Layer 7 of a small transformer language model trained on English Wikipedia (16 layers, counted from 0, width 96).
A neuron's activation on a vector x is ReLU(gate . x) times (in . x), where the dot is the dot product.
The model reads these tokens: "| " "G" "T" "2 " "| " "22 " "| " "United " "States " "B" "M" "W " "Team " "P" "T" "G " "| " "United " "States " "Jus"

The vector x that enters this layer's MLP at each token. A number n stands for (n - 500) times 0.0069.
0 "| ": 287 780 559 395 599 437 630 292 687 394 365 461 475 515 462 410 523 451 880 145 734 423 203 247 617 445 322 442 436 616 416 377 437 605 642 218 600 497 472 432 755 530 365 286 417 474 482 418 514 352 73 621 552 367 418 518 590 686 561 401 394 657 526 367 641 339 456 274 463 603 527 522 371 469 469 541 525 442 324 522 239 363 577 697 291 430 388 472 657 450 503 762 734 580 489 466
1 "G": 498 254 277 415 685 502 467 501 358 592 430 265 394 428 386 435 429 328 706 302 463 427 187 557 483 695 310 424 379 347 543 453 385 631 349 335 695 539 456 567 675 202 417 406 524 449 424 527 629 357 379 614 533 367 468 534 625 647 350 352 212 655 791 221 548 454 329 415 681 517 736 450 453 364 310 481 476 589 226 701 254 558 440 590 387 403 534 504 711 520 603 906 614 697 450 514
2 "T": 643 422 290 429 578 655 638 602 439 427 234 316 265 556 561 462 406 305 536 397 530 541 139 461 575 572 351 467 465 500 531 412 530 610 439 357 611 646 615 524 499 195 541 179 499 431 413 588 623 327 209 577 418 400 663 469 609 597 286 336 189 515 523 123 645 553 548 419 550 518 675 433 371 305 383 445 653 410 449 721 416 592 522 563 300 349 534 538 808 614 869 730 522 639 618 596
3 "2 ": 479 640 323 527 584 659 584 471 435 458 270 368 267 547 546 590 393 421 720 359 470 460 278 200 455 420 273 616 473 638 560 319 647 778 498 354 599 515 644 410 524 310 470 89 427 405 682 707 621 555 143 410 483 464 506 543 664 978 541 307 472 643 546 448 674 582 484 383 510 578 690 464 405 393 521 491 601 437 479 569 155 577 451 491 477 426 431 529 755 531 710 751 641 553 608 402
4 "| ": 377 607 385 383 535 606 528 442 487 331 438 375 321 633 417 515 499 363 835 186 647 404 178 276 599 557 385 489 514 792 510 333 387 812 502 372 504 509 415 489 697 331 415 374 393 492 565 688 499 388 259 526 439 500 487 528 690 857 446 330 408 683 593 408 638 530 550 369 571 568 737 464 411 343 415 701 667 520 358 676 236 503 427 718 303 357 428 506 776 463 581 820 657 557 386 506
5 "22 ": 482 436 379 527 677 619 608 457 438 521 346 379 366 611 469 634 383 508 817 212 472 420 366 272 579 607 235 562 489 738 492 201 480 754 483 198 470 437 625 427 546 448 526 271 445 453 561 676 713 527 230 421 542 389 408 471 472 911 653 376 379 670 726 379 513 614 496 421 629 726 636 489 452 341 425 545 519 418 382 621 198 611 494 455 421 436 296 466 736 535 598 852 610 716 540 508
6 "| ": 370 544 373 394 587 553 552 446 438 265 463 406 401 618 438 561 496 399 777 191 615 359 214 288 485 635 434 546 609 818 597 442 348 847 461 316 480 512 433 549 655 397 519 469 448 506 489 708 533 374 339 555 501 430 614 509 615 742 461 421 465 681 694 321 557 592 494 399 589 625 783 558 301 285 262 706 652 427 391 692 234 550 475 717 305 455 324 413 773 463 534 828 632 603 313 582
7 "United ": 522 463 300 440 596 687 703 446 427 400 329 307 476 530 602 432 474 332 872 297 466 567 275 240 759 538 232 594 285 589 564 366 553 594 496 534 529 389 533 291 569 436 494 215 426 527 325 691 640 281 368 571 447 195 656 392 706 684 583 342 427 501 487 485 471 549 587 557 742 557 668 432 524 329 516 518 459 486 383 579 345 452 624 637 327 368 454 539 635 456 748 889 672 780 448 298
8 "States ": 445 517 329 508 561 696 643 430 439 484 449 393 410 427 481 509 347 476 779 243 541 613 131 201 692 557 186 598 357 561 365 369 603 490 515 345 516 339 550 518 648 456 421 205 390 537 586 711 612 411 385 583 455 182 623 484 646 937 510 382 554 537 517 448 486 585 673 443 481 581 682 438 429 287 499 555 644 499 372 516 311 555 576 629 448 361 418 523 691 323 554 873 782 732 440 372
9 "B": 514 323 395 430 591 642 429 610 435 574 330 207 364 498 478 463 351 317 675 462 487 290 153 371 512 601 370 400 343 473 544 615 458 612 461 301 702 494 406 591 656 296 430 529 547 489 326 385 517 339 465 567 573 304 626 530 554 627 354 419 237 716 657 235 616 468 392 579 708 536 778 338 427 430 447 406 740 474 276 910 135 591 371 590 337 357 513 357 753 548 524 722 599 597 446 509
10 "M": 550 326 463 590 432 547 498 596 668 415 344 368 389 479 323 370 488 288 627 418 345 368 237 300 475 500 330 520 486 531 525 569 522 620 426 517 450 642 710 443 362 154 557 241 701 417 422 536 674 431 351 544 570 258 570 314 653 495 315 411 280 628 583 69 769 614 575 609 487 466 703 404 417 424 389 606 715 533 284 642 256 733 633 582 346 374 339 622 725 429 733 767 464 619 517 572
11 "W ": 409 616 352 373 580 570 366 438 445 398 380 324 349 465 505 595 407 406 750 369 533 520 210 207 680 459 297 703 547 598 478 342 663 671 343 499 465 498 713 415 610 367 507 74 374 409 506 625 537 531 233 542 359 283 532 447 686 792 546 256 541 631 539 495 604 548 491 387 459 612 822 495 288 374 503 450 728 488 260 488 155 512 471 523 453 354 330 444 719 405 712 667 648 669 494 535
12 "Team ": 428 452 347 439 519 642 541 439 418 282 288 305 327 396 524 572 484 323 737 271 554 445 260 163 617 523 259 635 317 536 444 372 655 708 477 476 634 478 636 479 541 259 422 195 463 529 510 633 627 485 181 499 367 324 638 445 550 897 573 408 509 535 588 419 645 664 400 429 499 487 755 499 269 364 420 458 738 444 537 570 235 590 467 547 493 438 573 542 738 473 614 676 791 771 435 370
13 "P": 515 237 373 447 575 530 591 430 485 581 313 231 286 516 417 556 446 250 763 272 406 411 118 518 470 596 364 427 303 516 506 634 436 590 580 350 568 506 431 691 669 177 456 375 600 438 526 573 619 359 467 467 606 272 514 474 618 595 427 434 201 586 534 148 489 439 504 562 704 523 690 462 459 451 287 464 649 598 303 687 182 705 426 687 345 378 521 490 761 442 683 753 563 681 387 519
14 "T": 610 434 364 414 593 623 622 631 454 421 337 274 219 542 512 476 525 353 588 453 502 554 234 387 570 638 316 573 452 439 499 473 466 598 337 458 658 676 648 593 452 139 579 130 520 351 383 544 644 410 258 479 444 459 526 351 667 418 274 349 292 444 444 213 772 450 655 449 519 593 626 424 352 303 391 516 655 562 202 705 435 514 602 502 391 360 522 557 744 550 975 684 395 557 595 587
15 "G ": 374 611 271 529 502 644 494 547 457 412 375 350 395 438 469 577 386 430 686 302 652 479 192 230 640 388 161 591 541 482 456 301 568 683 369 407 588 545 573 543 650 264 487 147 322 490 611 617 536 570 152 537 325 470 439 515 691 873 505 327 535 614 467 422 670 607 507 380 475 544 891 418 385 295 478 510 677 536 356 461 172 505 376 490 634 388 503 409 691 452 651 714 637 582 464 570
16 "| ": 423 545 373 395 517 615 478 477 505 283 488 328 361 595 446 474 501 352 909 245 724 444 207 297 608 469 377 366 511 731 488 370 415 732 558 450 549 492 436 476 709 369 298 430 389 560 526 701 379 368 262 545 534 537 461 611 662 832 441 351 355 688 631 505 577 657 493 292 669 596 719 428 485 407 370 739 656 495 300 682 181 525 367 677 299 419 433 523 769 470 579 786 614 543 446 493
17 "United ": 476 452 318 462 536 709 752 444 426 437 350 314 430 497 594 412 386 319 848 315 495 535 316 267 742 529 223 518 227 631 560 397 496 611 514 503 554 363 535 270 607 386 467 253 389 577 356 723 631 288 331 584 479 226 653 408 687 683 603 363 429 474 484 522 432 571 587 592 743 559 643 428 546 352 520 524 478 505 450 571 301 474 583 646 344 300 506 557 686 525 714 883 702 789 388 339
18 "States ": 393 521 378 503 525 708 701 436 465 516 477 405 429 416 474 469 290 497 771 276 539 581 162 258 669 520 163 544 315 618 370 371 556 533 533 335 562 341 549 499 695 430 376 250 349 600 619 758 592 405 361 608 467 192 611 507 663 901 531 393 563 523 482 488 469 603 669 461 530 585 674 455 460 333 497 539 668 496 426 506 259 541 538 628 497 318 456 527 720 398 538 869 836 728 390 405
19 "Jus": 529 250 474 560 368 640 687 567 627 467 225 446 341 448 555 406 409 243 691 214 594 330 324 340 568 694 244 565 304 635 583 451 490 447 401 293 459 608 544 547 525 274 478 231 440 578 325 564 772 388 742 701 816 327 733 242 396 600 572 375 325 495 581 434 572 548 558 489 635 545 679 554 574 376 548 458 624 405 360 740 257 634 623 578 350 293 423 363 671 378 591 513 529 685 398 324

Each question shows the input weights of one neuron of the MLP. A number n stands for (n - 500) times 0.0025.

n36 gate: 504 492 512 351 343 530 311 184 349 538 578 637 679 793 573 294 329 726 511 626 427 455 367 574 440 542 542 815 496 656 603 581 500 410 558 469 534 538 537 427 647 643 636 481 553 557 568 687 337 570 535 423 630 341 326 674 294 515 500 585 631 476 395 485 473 369 277 603 460 584 553 383 670 336 758 444 496 464 393 607 504 770 307 653 618 500 463 346 471 643 516 579 889 539 269 420
n36 in: 579 459 527 522 323 512 773 554 372 638 590 505 426 291 370 338 433 756 484 408 489 487 775 487 372 504 605 803 406 697 441 559 615 641 607 334 486 371 388 524 625 223 407 337 442 399 790 513 496 418 590 887 496 304 562 500 451 373 303 602 455 586 541 492 685 531 504 455 242 403 194 142 609 567 337 347 563 381 581 840 446 370 577 701 663 514 318 500 373 533 570 361 744 415 537 651
Its three highest activations, in order, are on tokens 18 "States ", 8 "States ", 9 "B"

n131 gate: 534 494 479 671 713 544 272 559 462 421 442 488 583 430 571 327 612 380 634 449 412 620 443 658 358 449 438 593 621 566 503 531 539 726 471 431 430 514 584 486 331 603 481 489 419 505 698 497 357 419 503 435 412 506 527 599 503 500 585 557 397 375 428 594 387 577 433 353 419 426 652 610 559 466 349 485 514 485 305 671 396 528 456 409 503 488 509 509 379 577 506 691 479 465 665 497
n131 in: 557 577 602 520 523 595 594 238 500 503 600 627 481 544 438 457 584 310 620 406 393 521 411 530 423 637 448 703 484 361 513 391 336 537 728 543 507 471 559 428 507 514 590 445 512 406 371 327 525 547 426 529 399 725 635 604 610 438 503 669 476 487 337 443 463 595 603 581 507 848 605 561 595 627 681 419 356 480 574 584 335 702 674 542 708 297 539 431 481 294 483 574 585 397 405 409
On which token does it fire most? 3 "2 "

n99 gate: 570 574 428 596 310 547 631 334 479 564 709 434 476 494 591 334 371 545 538 394 382 574 391 518 545 333 295 438 356 398 482 561 385 744 546 620 564 428 497 448 736 303 429 605 514 539 628 453 448 559 322 372 462 426 622 429 449 439 472 436 555 456 515 465 609 595 509 467 369 474 403 551 522 358 617 591 418 532 575 533 513 587 485 267 566 389 529 555 374 630 431 522 308 488 294 370
n99 in: 525 391 472 497 587 456 510 610 684 337 561 624 325 371 458 583 416 574 478 454 562 317 435 397 680 431 402 378 452 414 568 770 363 527 432 410 507 383 715 491 576 524 721 500 609 594 574 616 667 517 559 418 739 593 348 317 541 582 405 586 381 631 494 484 283 466 309 426 510 541 521 571 395 595 688 666 470 476 405 454 619 475 785 536 617 377 366 480 432 419 507 314 558 527 611 435
On which two tokens does it fire most, strongest first? 10 "M", 8 "States "

n165 gate: 594 625 347 544 569 455 372 587 368 365 411 592 503 665 634 277 333 413 397 458 374 511 702 453 552 557 518 528 483 637 461 493 552 247 467 421 334 475 549 561 492 712 520 556 326 523 633 618 598 283 592 607 577 446 492 602 261 732 644 688 470 689 521 355 384 349 528 351 541 599 678 398 720 557 512 423 332 578 550 527 424 465 548 511 521 889 719 375 715 492 537 529 533 431 624 628
n165 in: 771 497 409 205 554 637 446 566 385 507 304 785 527 442 714 511 568 569 537 465 554 466 619 607 424 511 234 599 490 611 500 652 452 260 523 354 492 430 530 342 223 755 442 514 542 412 684 602 396 554 357 451 645 479 537 597 292 674 577 474 413 486 517 695 306 394 413 553 452 412 447 434 595 437 601 537 638 548 345 534 409 481 674 644 521 576 667 277 420 456 376 529 566 629 541 496
On which token does it fire most? 5 "22 "

n51 gate: 529 477 475 521 575 637 417 299 459 544 398 653 607 481 495 537 405 418 535 599 609 378 434 259 497 437 547 521 513 388 565 471 602 487 611 582 515 599 486 390 492 467 451 318 469 524 698 486 530 644 373 421 292 410 611 447 555 421 473 494 517 409 574 406 503 511 477 545 428 467 520 606 562 565 506 620 482 675 480 390 629 607 513 419 344 567 483 595 495 710 486 427 560 420 561 607
n51 in: 373 456 570 421 424 362 549 341 694 541 629 308 356 445 444 662 667 584 446 429 465 578 481 641 529 660 409 286 445 581 671 566 370 446 614 290 675 427 582 517 421 560 543 588 514 376 401 549 427 554 607 544 521 605 503 343 416 476 534 453 484 448 541 586 482 352 509 526 591 639 484 406 298 355 687 306 634 469 475 503 436 490 520 574 633 360 331 488 508 447 340 580 506 482 399 476
On which token does it fire most? 0 "| "

n135 gate: 311 342 571 609 511 404 398 572 355 478 558 282 339 610 617 389 465 500 142 318 477 264 600 504 446 489 529 517 447 560 522 504 277 131 572 507 316 518 488 500 352 379 314 409 557 435 529 527 559 563 285 350 432 270 535 508 438 515 424 430 610 485 564 415 654 489 551 607 658 584 281 522 466 588 346 652 592 462 551 638 712 407 575 478 522 704 524 809 431 277 337 754 553 522 592 588
n135 in: 474 450 534 408 641 592 520 729 624 480 610 423 546 504 406 687 395 357 755 645 111 654 384 376 454 630 551 562 278 560 253 417 368 464 396 516 627 426 279 564 759 366 674 613 554 219 481 525 679 311 513 413 541 261 379 363 421 449 520 334 428 508 419 680 661 553 469 610 579 591 466 364 431 425 439 553 464 570 504 470 648 595 450 229 465 673 619 524 348 247 423 402 659 376 710 665
Its three highest activations, in order, are on tokens 10 "M", 14 "T", 13 "P"

n129 gate: 478 510 482 538 589 519 545 547 451 807 484 511 513 569 610 568 308 342 532 576 591 419 261 459 553 430 553 425 451 629 583 355 556 602 481 666 571 467 571 465 496 536 593 533 463 416 309 556 573 670 489 356 407 561 592 482 683 513 517 511 572 689 526 468 640 472 474 457 518 314 375 692 417 483 227 392 359 186 662 565 453 279 526 393 626 565 587 396 588 492 697 178 302 544 399 507
n129 in: 479 561 366 487 698 506 551 573 423 798 486 429 573 452 606 544 463 362 711 488 562 474 293 402 515 416 540 335 473 560 543 506 484 541 547 585 556 515 576 554 424 536 545 485 621 604 331 474 500 649 553 369 349 525 549 371 520 519 571 451 620 695 576 439 682 458 358 574 441 398 487 768 419 456 335 464 428 236 540 446 373 325 663 435 578 480 682 494 494 447 445 261 309 576 515 444
On which token does it fire most, and how strongly? 3 "2 ", at about 5.5

n188 gate: 587 516 543 595 432 600 551 331 616 599 537 575 413 390 589 513 359 516 532 395 530 374 775 369 617 639 704 556 413 295 394 420 615 419 353 597 548 553 416 541 493 609 449 283 332 528 637 541 346 416 567 427 418 668 626 507 312 443 493 521 560 493 464 207 524 441 608 404 549 525 486 533 319 490 346 397 553 514 472 696 550 474 599 675 464 539 614 384 600 619 589 387 126 460 455 384
n188 in: 478 444 344 466 455 664 559 614 568 658 409 387 424 535 571 562 460 470 797 329 390 372 720 558 444 480 550 603 569 370 426 690 493 596 605 425 545 547 529 574 550 794 239 503 441 534 341 682 449 603 736 554 392 667 414 286 347 571 518 482 583 590 688 628 514 328 547 354 500 400 417 497 420 463 370 290 419 408 554 417 428 414 556 557 403 583 500 558 691 656 455 238 476 486 467 396
On which token does it fire most? 19 "Jus"

n134 gate: 351 653 167 312 472 483 500 571 615 622 554 430 623 419 517 541 493 423 658 557 466 647 704 731 517 483 392 692 540 293 466 322 660 431 487 773 633 824 421 676 536 724 470 429 456 446 349 433 516 413 454 534 416 559 575 518 611 606 355 421 493 413 547 401 528 670 409 658 597 441 460 379 627 524 560 518 524 390 445 562 332 691 507 558 493 442 522 647 484 258 627 514 567 376 520 381
n134 in: 628 400 857 438 527 456 488 290 398 399 294 569 606 442 586 408 552 448 420 552 483 548 421 469 482 455 493 504 507 450 601 394 504 581 543 393 425 605 735 464 500 548 604 825 444 500 515 293 546 339 594 655 570 550 333 456 710 724 445 357 218 430 386 577 288 469 649 504 405 392 661 481 547 579 758 406 477 571 504 411 302 475 478 553 590 460 171 772 286 632 718 484 758 557 423 271
Its three highest activations, in order, are on tokens 7 "United ", 17 "United ", 11 "W "

n64 gate: 271 340 549 567 557 538 617 485 467 611 506 461 532 409 516 692 437 417 573 406 459 483 370 335 500 748 506 375 652 384 637 497 733 493 635 507 475 426 500 541 583 417 280 494 729 536 307 463 447 590 474 386 372 559 455 362 600 641 558 369 640 627 427 589 503 436 432 500 414 409 531 506 318 487 659 541 651 738 623 360 745 482 563 611 432 731 673 697 549 607 483 426 415 470 456 458
n64 in: 412 556 464 637 613 461 517 601 462 694 631 319 369 524 400 483 500 372 445 637 567 348 546 503 477 665 393 511 493 592 600 470 627 442 607 724 761 247 653 490 418 397 214 424 314 506 381 524 484 572 530 654 275 643 362 333 408 503 472 472 593 665 444 608 414 657 570 518 532 683 658 510 344 547 485 486 648 601 511 489 622 371 610 396 540 719 453 564 671 651 503 406 500 517 536 674
Its three highest activations, in order, are on tokens 12 "Team ", 15 "G ", 11 "W "

n34 gate: 469 426 595 561 597 432 396 448 386 364 453 486 309 343 462 529 490 606 445 610 431 487 563 535 556 462 566 343 260 452 450 373 669 494 598 436 454 422 473 406 601 564 721 459 573 474 637 503 347 600 414 760 337 500 630 396 513 471 520 363 812 455 447 611 484 661 506 565 563 394 324 578 543 636 584 385 465 649 660 534 592 594 482 673 424 303 452 484 512 589 484 726 569 638 515 311
n34 in: 489 513 454 611 638 449 267 321 297 507 500 383 337 439 503 437 479 542 582 520 396 493 331 487 445 612 578 341 290 383 569 345 503 450 531 473 427 324 493 384 455 563 623 542 467 540 413 319 466 861 563 750 500 656 507 312 476 533 640 326 574 537 426 551 570 575 338 525 718 462 346 503 547 520 573 418 655 401 627 482 697 580 513 680 500 521 542 622 621 389 571 673 541 520 647 349
On which token does it fire most? 17 "United "

n35 gate: 596 611 357 381 334 440 600 508 223 378 371 448 443 694 703 480 400 532 484 285 576 517 466 421 443 477 275 529 450 612 494 546 456 454 543 389 259 385 517 302 462 617 604 449 533 413 662 416 469 457 537 587 543 588 657 568 531 350 574 521 455 437 402 450 748 483 372 552 411 460 383 410 340 651 575 534 487 628 715 434 306 400 544 378 622 441 640 607 555 354 453 370 503 310 506 642
n35 in: 208 387 600 437 646 507 532 751 665 581 668 604 605 436 608 582 664 655 396 504 301 700 382 262 481 346 511 457 507 590 423 539 706 355 177 437 818 699 696 423 512 525 568 710 628 432 401 344 423 551 422 488 599 516 545 651 528 671 512 341 401 366 300 455 496 420 626 542 524 578 562 660 739 281 602 464 485 536 351 475 508 742 392 362 458 674 650 461 442 517 592 420 644 770 391 600
On which two tokens does it fire most, strongest first? 15 "G ", 11 "W "

n10 gate: 586 577 503 448 417 550 355 773 527 608 436 500 430 494 524 628 481 317 567 488 587 401 544 457 391 581 557 757 471 360 533 430 415 488 523 683 450 724 168 558 513 433 517 485 519 564 530 519 491 512 215 614 264 457 513 697 383 679 472 510 597 411 541 494 549 609 586 571 291 532 558 390 618 539 473 478 536 371 477 419 703 470 418 380 407 484 432 400 483 514 466 494 528 637 404 542
n10 in: 420 474 650 480 398 400 476 342 463 602 534 439 426 599 464 339 496 464 516 385 374 546 406 557 637 603 385 437 375 631 589 453 354 574 622 503 456 484 704 437 398 426 313 204 540 356 604 620 343 534 758 490 418 436 427 339 409 467 476 479 539 704 629 709 503 331 418 439 535 335 433 661 493 483 284 435 254 642 682 653 553 533 539 503 516 585 586 357 675 534 483 479 315 362 477 622
On which token does it fire most? 4 "| "